Layer 6 of a small transformer language model trained on English Wikipedia (10 layers, counted from 0, width 128).
Take only the direct path to the model's output, skipping the later layers: a vector added to the residual stream pushes a token's score in proportion to its dot product with that token's output vector.

Output vectors of the tokens that the questions are about. A number n stands for (n - 128) times 0.0085.
"fer": 159, 154, 155, 157, 97, 150, 204, 183, 147, 128, 114, 135, 90, 52, 106, 115, 118, 174, 181, 154, 151, 84, 77, 121, 100, 156, 109, 124, 144, 171, 81, 180, 95, 98, 155, 180, 146, 119, 84, 170, 127, 104, 145, 194, 101, 125, 108, 146, 187, 102, 185, 105, 104, 159, 130, 121, 101, 154, 181, 67, 158, 92, 131, 102, 128, 163, 108, 174, 139, 150, 123, 111, 89, 80, 87, 83, 62, 129, 105, 176, 178, 76, 121, 128, 66, 196, 115, 108, 156, 149, 86, 72, 125, 134, 164, 97, 123, 120, 179, 185, 118, 74, 117, 104, 70, 154, 148, 119, 109, 186, 140, 150, 168, 215, 97, 69, 154, 121, 74, 99, 110, 135, 77, 133, 126, 139, 141, 105
"spect": 142, 119, 114, 139, 135, 139, 129, 106, 113, 156, 144, 117, 89, 99, 81, 157, 91, 178, 161, 153, 84, 81, 101, 121, 108, 37, 104, 152, 173, 105, 142, 160, 131, 179, 107, 195, 142, 116, 152, 122, 144, 64, 133, 78, 48, 56, 146, 103, 142, 120, 88, 96, 87, 114, 122, 152, 183, 165, 117, 47, 168, 79, 79, 178, 155, 116, 83, 177, 99, 152, 162, 204, 144, 161, 130, 137, 151, 123, 177, 208, 153, 87, 199, 77, 112, 213, 86, 144, 126, 249, 118, 144, 184, 113, 117, 170, 114, 150, 213, 167, 142, 90, 69, 74, 119, 129, 95, 138, 117, 186, 150, 149, 165, 123, 111, 41, 113, 104, 110, 110, 162, 130, 79, 119, 102, 123, 78, 160
" to": 77, 76, 120, 133, 148, 126, 99, 94, 133, 101, 83, 80, 152, 152, 146, 128, 120, 122, 132, 128, 153, 150, 79, 170, 155, 138, 127, 165, 126, 158, 112, 133, 182, 126, 146, 126, 92, 169, 121, 115, 148, 106, 137, 90, 105, 128, 122, 116, 144, 68, 109, 133, 113, 123, 163, 111, 101, 116, 117, 143, 85, 155, 80, 139, 77, 156, 140, 130, 98, 105, 156, 121, 148, 125, 76, 148, 135, 134, 129, 123, 128, 131, 107, 136, 162, 175, 142, 109, 151, 132, 111, 184, 154, 132, 150, 96, 182, 115, 131, 106, 113, 87, 125, 111, 144, 109, 129, 163, 189, 98, 172, 151, 110, 88, 147, 150, 137, 166, 119, 166, 137, 125, 98, 97, 156, 124, 169, 120
"write": 106, 232, 62, 80, 179, 116, 81, 94, 165, 57, 146, 142, 120, 191, 63, 79, 108, 120, 219, 161, 126, 124, 81, 132, 114, 120, 122, 131, 173, 137, 187, 188, 143, 156, 77, 105, 139, 116, 158, 107, 140, 96, 106, 178, 88, 140, 71, 139, 149, 135, 154, 54, 83, 146, 61, 226, 159, 95, 198, 159, 173, 135, 132, 119, 166, 137, 60, 236, 102, 89, 132, 200, 118, 139, 83, 123, 100, 172, 213, 120, 144, 71, 187, 93, 176, 152, 87, 172, 97, 151, 90, 98, 196, 161, 68, 150, 166, 82, 134, 173, 157, 94, 95, 62, 112, 140, 97, 70, 94, 200, 98, 117, 149, 168, 113, 121, 150, 94, 60, 131, 151, 137, 79, 126, 124, 89, 124, 100
"S": 155, 120, 156, 128, 174, 149, 104, 145, 110, 149, 155, 140, 114, 151, 110, 112, 130, 126, 64, 140, 85, 126, 147, 146, 132, 104, 123, 115, 145, 181, 116, 105, 143, 109, 87, 125, 75, 160, 119, 173, 149, 147, 123, 174, 117, 133, 132, 103, 118, 142, 169, 177, 138, 109, 141, 85, 135, 75, 122, 120, 124, 119, 131, 102, 142, 76, 127, 121, 134, 122, 125, 96, 133, 150, 119, 143, 126, 120, 99, 126, 144, 116, 140, 179, 121, 132, 116, 134, 119, 129, 99, 120, 128, 145, 164, 160, 153, 150, 144, 92, 120, 170, 117, 104, 120, 168, 100, 78, 80, 164, 108, 109, 151, 184, 98, 151, 125, 61, 138, 133, 135, 130, 124, 74, 152, 141, 123, 151
"ver": 150, 217, 197, 168, 96, 142, 123, 189, 124, 135, 94, 173, 155, 159, 108, 83, 62, 98, 125, 182, 119, 87, 127, 136, 128, 108, 59, 53, 159, 127, 150, 205, 110, 129, 179, 133, 165, 136, 121, 142, 187, 77, 91, 119, 132, 94, 120, 87, 133, 163, 145, 134, 126, 165, 85, 127, 117, 127, 139, 95, 112, 65, 164, 131, 92, 155, 100, 147, 121, 158, 101, 140, 153, 142, 58, 157, 121, 97, 106, 143, 97, 110, 102, 135, 111, 167, 96, 174, 116, 190, 109, 138, 101, 143, 151, 149, 152, 128, 129, 105, 141, 128, 182, 114, 81, 180, 142, 134, 111, 26, 155, 157, 136, 138, 118, 77, 122, 105, 91, 90, 141, 141, 99, 165, 144, 94, 139, 153

Each question shows what one neuron of this layer's MLP adds at an activation of 1. A number n stands for (n - 128) times 0.0032.

n364: 109, 95, 133, 121, 147, 180, 120, 138, 113, 165, 103, 140, 187, 145, 126, 93, 116, 141, 116, 138, 64, 141, 86, 102, 157, 133, 133, 148, 120, 157, 105, 138, 162, 127, 106, 129, 121, 150, 92, 171, 98, 124, 94, 119, 138, 97, 148, 157, 118, 172, 92, 117, 152, 133, 144, 109, 140, 101, 115, 108, 144, 107, 152, 139, 163, 112, 138, 136, 172, 117, 122, 132, 135, 144, 140, 165, 126, 148, 128, 155, 198, 96, 125, 113, 194, 109, 156, 108, 118, 124, 143, 111, 103, 130, 133, 107, 109, 116, 73, 118, 143, 91, 105, 102, 134, 159, 113, 138, 122, 136, 118, 117, 125, 156, 152, 151, 137, 121, 151, 110, 135, 105, 73, 145, 160, 147, 113, 150
Pushed up most: "S"

n385: 163, 132, 144, 170, 145, 171, 195, 159, 114, 170, 135, 155, 147, 115, 103, 97, 137, 130, 69, 148, 130, 142, 108, 141, 140, 127, 131, 126, 144, 162, 133, 134, 109, 116, 80, 94, 96, 81, 120, 83, 95, 135, 147, 183, 134, 87, 110, 162, 176, 146, 180, 143, 105, 119, 101, 121, 139, 136, 145, 116, 112, 99, 100, 103, 96, 85, 137, 118, 175, 169, 99, 144, 116, 83, 109, 129, 98, 134, 139, 101, 132, 164, 111, 177, 130, 112, 140, 148, 165, 96, 111, 143, 115, 102, 141, 100, 177, 116, 115, 144, 124, 150, 152, 69, 67, 149, 121, 107, 159, 144, 145, 129, 134, 142, 122, 134, 106, 116, 138, 159, 119, 121, 142, 116, 54, 151, 98, 95
Pushed up most: "fer"

n444: 124, 150, 118, 186, 96, 73, 116, 121, 91, 123, 86, 75, 102, 121, 142, 167, 160, 109, 106, 136, 129, 138, 119, 154, 121, 199, 169, 119, 69, 150, 117, 90, 134, 98, 97, 93, 140, 135, 116, 126, 116, 116, 118, 180, 139, 159, 99, 155, 151, 152, 133, 134, 159, 123, 115, 131, 150, 138, 112, 149, 95, 155, 154, 133, 129, 102, 157, 163, 150, 110, 113, 102, 138, 154, 154, 115, 146, 128, 133, 151, 63, 151, 147, 141, 88, 99, 116, 175, 151, 171, 123, 123, 130, 144, 134, 136, 118, 113, 95, 124, 130, 93, 122, 131, 144, 115, 155, 151, 125, 123, 90, 111, 96, 99, 91, 151, 130, 164, 134, 141, 94, 80, 143, 142, 184, 164, 164, 93
Which of these tokens does it push down most? "spect"

n168: 177, 159, 191, 176, 111, 161, 102, 128, 114, 126, 128, 116, 152, 65, 97, 109, 108, 138, 155, 141, 166, 142, 127, 129, 98, 94, 105, 136, 136, 153, 151, 168, 91, 111, 125, 93, 124, 135, 145, 126, 141, 133, 107, 122, 94, 112, 119, 159, 157, 117, 109, 154, 137, 188, 180, 95, 165, 159, 131, 105, 168, 144, 99, 144, 100, 102, 98, 129, 156, 105, 165, 147, 93, 132, 105, 138, 175, 115, 134, 102, 126, 134, 147, 137, 118, 174, 148, 172, 108, 142, 143, 136, 124, 156, 81, 143, 128, 156, 131, 111, 115, 87, 145, 147, 76, 153, 129, 116, 98, 157, 132, 145, 138, 87, 112, 136, 168, 101, 133, 144, 128, 120, 91, 115, 136, 108, 101, 128
Which of these tokens does it push down most? " to"

n491: 155, 173, 91, 90, 130, 157, 163, 96, 145, 127, 143, 171, 111, 92, 125, 139, 52, 119, 126, 53, 98, 140, 158, 140, 112, 135, 154, 107, 158, 99, 194, 129, 125, 96, 103, 158, 161, 124, 126, 130, 141, 129, 176, 119, 142, 128, 155, 90, 128, 145, 115, 144, 172, 106, 110, 89, 180, 103, 160, 141, 151, 84, 190, 171, 154, 116, 149, 139, 181, 168, 124, 130, 169, 94, 94, 161, 160, 106, 134, 116, 106, 158, 115, 179, 132, 155, 134, 134, 155, 114, 111, 136, 120, 115, 145, 67, 113, 155, 155, 114, 175, 120, 106, 116, 120, 112, 146, 108, 76, 100, 98, 134, 124, 135, 166, 119, 154, 134, 91, 121, 120, 189, 154, 147, 141, 129, 144, 102
Pushed up most: "ver"

n179: 107, 127, 122, 107, 142, 161, 124, 155, 132, 151, 182, 136, 147, 84, 149, 164, 84, 140, 90, 94, 149, 118, 141, 149, 95, 136, 83, 99, 147, 127, 125, 85, 134, 153, 137, 142, 130, 97, 152, 102, 115, 90, 121, 142, 140, 190, 157, 78, 73, 102, 155, 50, 107, 178, 162, 87, 148, 150, 125, 111, 115, 135, 133, 105, 161, 66, 188, 119, 141, 198, 115, 117, 134, 71, 116, 128, 123, 109, 154, 69, 138, 146, 106, 100, 196, 147, 85, 94, 137, 190, 105, 154, 133, 115, 153, 109, 102, 123, 124, 91, 158, 107, 125, 131, 101, 160, 143, 176, 155, 149, 82, 164, 64, 152, 113, 129, 146, 106, 150, 63, 120, 121, 107, 111, 165, 172, 149, 202
Which of these tokens does it push down most? "write"

n431: 154, 98, 138, 146, 153, 126, 135, 128, 115, 123, 86, 132, 126, 61, 107, 157, 156, 139, 120, 113, 139, 134, 100, 138, 161, 126, 89, 167, 109, 134, 153, 114, 140, 96, 179, 144, 161, 149, 110, 106, 106, 120, 119, 135, 151, 166, 57, 132, 132, 108, 129, 139, 150, 129, 104, 62, 102, 123, 149, 178, 107, 115, 123, 142, 152, 111, 158, 144, 137, 165, 142, 129, 154, 129, 166, 165, 154, 147, 151, 109, 167, 115, 96, 137, 103, 92, 111, 145, 143, 156, 138, 109, 142, 102, 142, 101, 105, 154, 114, 147, 111, 85, 139, 109, 143, 130, 176, 82, 122, 94, 157, 104, 109, 63, 104, 99, 130, 101, 112, 130, 137, 162, 152, 150, 152, 175, 154, 145
Pushed up most: " to"

n503: 116, 89, 124, 102, 107, 112, 138, 62, 140, 203, 121, 164, 138, 135, 165, 131, 200, 178, 99, 108, 113, 162, 110, 112, 103, 175, 96, 33, 124, 124, 145, 161, 104, 114, 163, 159, 102, 152, 132, 131, 129, 191, 145, 136, 124, 101, 143, 119, 142, 125, 71, 117, 123, 86, 139, 143, 142, 163, 167, 78, 113, 165, 131, 144, 99, 139, 127, 98, 137, 161, 130, 78, 149, 112, 159, 156, 133, 116, 146, 113, 152, 126, 153, 131, 154, 96, 160, 74, 207, 102, 121, 118, 183, 173, 81, 119, 122, 145, 149, 147, 125, 146, 94, 155, 148, 96, 122, 121, 156, 146, 134, 102, 108, 140, 129, 107, 117, 145, 124, 151, 107, 97, 128, 123, 149, 134, 131, 103
Which of these tokens does it push down most? "ver"

n324: 158, 113, 131, 152, 86, 108, 118, 147, 135, 115, 126, 134, 186, 159, 142, 160, 97, 134, 107, 88, 93, 118, 160, 165, 123, 105, 112, 92, 124, 142, 145, 126, 173, 115, 85, 102, 115, 170, 131, 163, 114, 149, 142, 142, 134, 142, 131, 76, 74, 125, 105, 157, 136, 90, 113, 61, 97, 111, 118, 154, 154, 130, 123, 133, 115, 74, 128, 118, 114, 130, 127, 126, 115, 96, 144, 142, 113, 116, 130, 112, 50, 117, 135, 81, 65, 177, 102, 136, 141, 108, 130, 139, 87, 122, 142, 121, 154, 82, 92, 115, 112, 119, 131, 150, 137, 144, 121, 145, 135, 132, 116, 172, 88, 153, 153, 110, 159, 97, 76, 148, 139, 102, 145, 135, 114, 171, 111, 156
Pushed up most: "S"

n202: 125, 74, 126, 125, 168, 121, 149, 116, 101, 144, 74, 140, 107, 99, 197, 108, 139, 170, 107, 127, 119, 93, 120, 164, 107, 122, 144, 147, 84, 177, 162, 121, 104, 151, 140, 124, 110, 162, 108, 176, 103, 154, 136, 143, 169, 75, 147, 144, 141, 136, 77, 129, 99, 149, 111, 130, 143, 87, 111, 128, 76, 91, 111, 167, 93, 84, 161, 144, 166, 151, 133, 126, 176, 135, 154, 171, 86, 108, 135, 136, 149, 179, 137, 99, 122, 112, 141, 123, 128, 111, 127, 117, 118, 181, 146, 121, 104, 143, 82, 46, 120, 116, 103, 73, 129, 153, 81, 145, 139, 156, 124, 97, 145, 120, 144, 116, 136, 120, 127, 93, 146, 126, 121, 125, 175, 138, 178, 112
Which of these tokens does it push down most? "write"

n393: 141, 123, 120, 126, 148, 68, 99, 144, 164, 149, 124, 122, 146, 127, 140, 119, 135, 151, 111, 113, 130, 147, 86, 171, 74, 154, 149, 112, 121, 63, 121, 168, 143, 136, 169, 190, 127, 144, 157, 130, 115, 153, 129, 193, 130, 90, 123, 51, 111, 145, 92, 66, 183, 168, 118, 177, 116, 147, 97, 131, 140, 119, 99, 115, 114, 122, 94, 124, 155, 81, 146, 150, 100, 161, 111, 157, 111, 126, 83, 149, 141, 121, 158, 145, 144, 164, 149, 161, 159, 91, 87, 153, 122, 151, 117, 93, 179, 157, 123, 99, 156, 129, 120, 144, 172, 152, 135, 144, 133, 82, 71, 143, 184, 101, 208, 137, 103, 82, 149, 78, 123, 131, 93, 88, 142, 87, 140, 173
Which three tokens does it push up most, strongest first? "ver", " to", "write"

n54: 106, 161, 130, 86, 155, 143, 131, 166, 91, 191, 120, 168, 153, 170, 141, 144, 119, 137, 125, 171, 108, 173, 117, 153, 112, 103, 105, 116, 76, 101, 148, 112, 134, 150, 115, 113, 96, 145, 130, 145, 80, 122, 150, 126, 138, 147, 123, 119, 129, 117, 159, 124, 88, 141, 91, 122, 214, 168, 129, 121, 105, 136, 97, 132, 120, 122, 141, 146, 146, 130, 141, 95, 150, 128, 125, 97, 93, 93, 138, 163, 158, 112, 118, 165, 139, 72, 150, 105, 138, 140, 63, 116, 146, 123, 137, 127, 139, 160, 104, 100, 103, 116, 153, 93, 130, 160, 112, 83, 116, 151, 80, 168, 160, 117, 148, 155, 134, 135, 134, 134, 152, 84, 121, 141, 170, 128, 83, 110
Pushed up most: "S"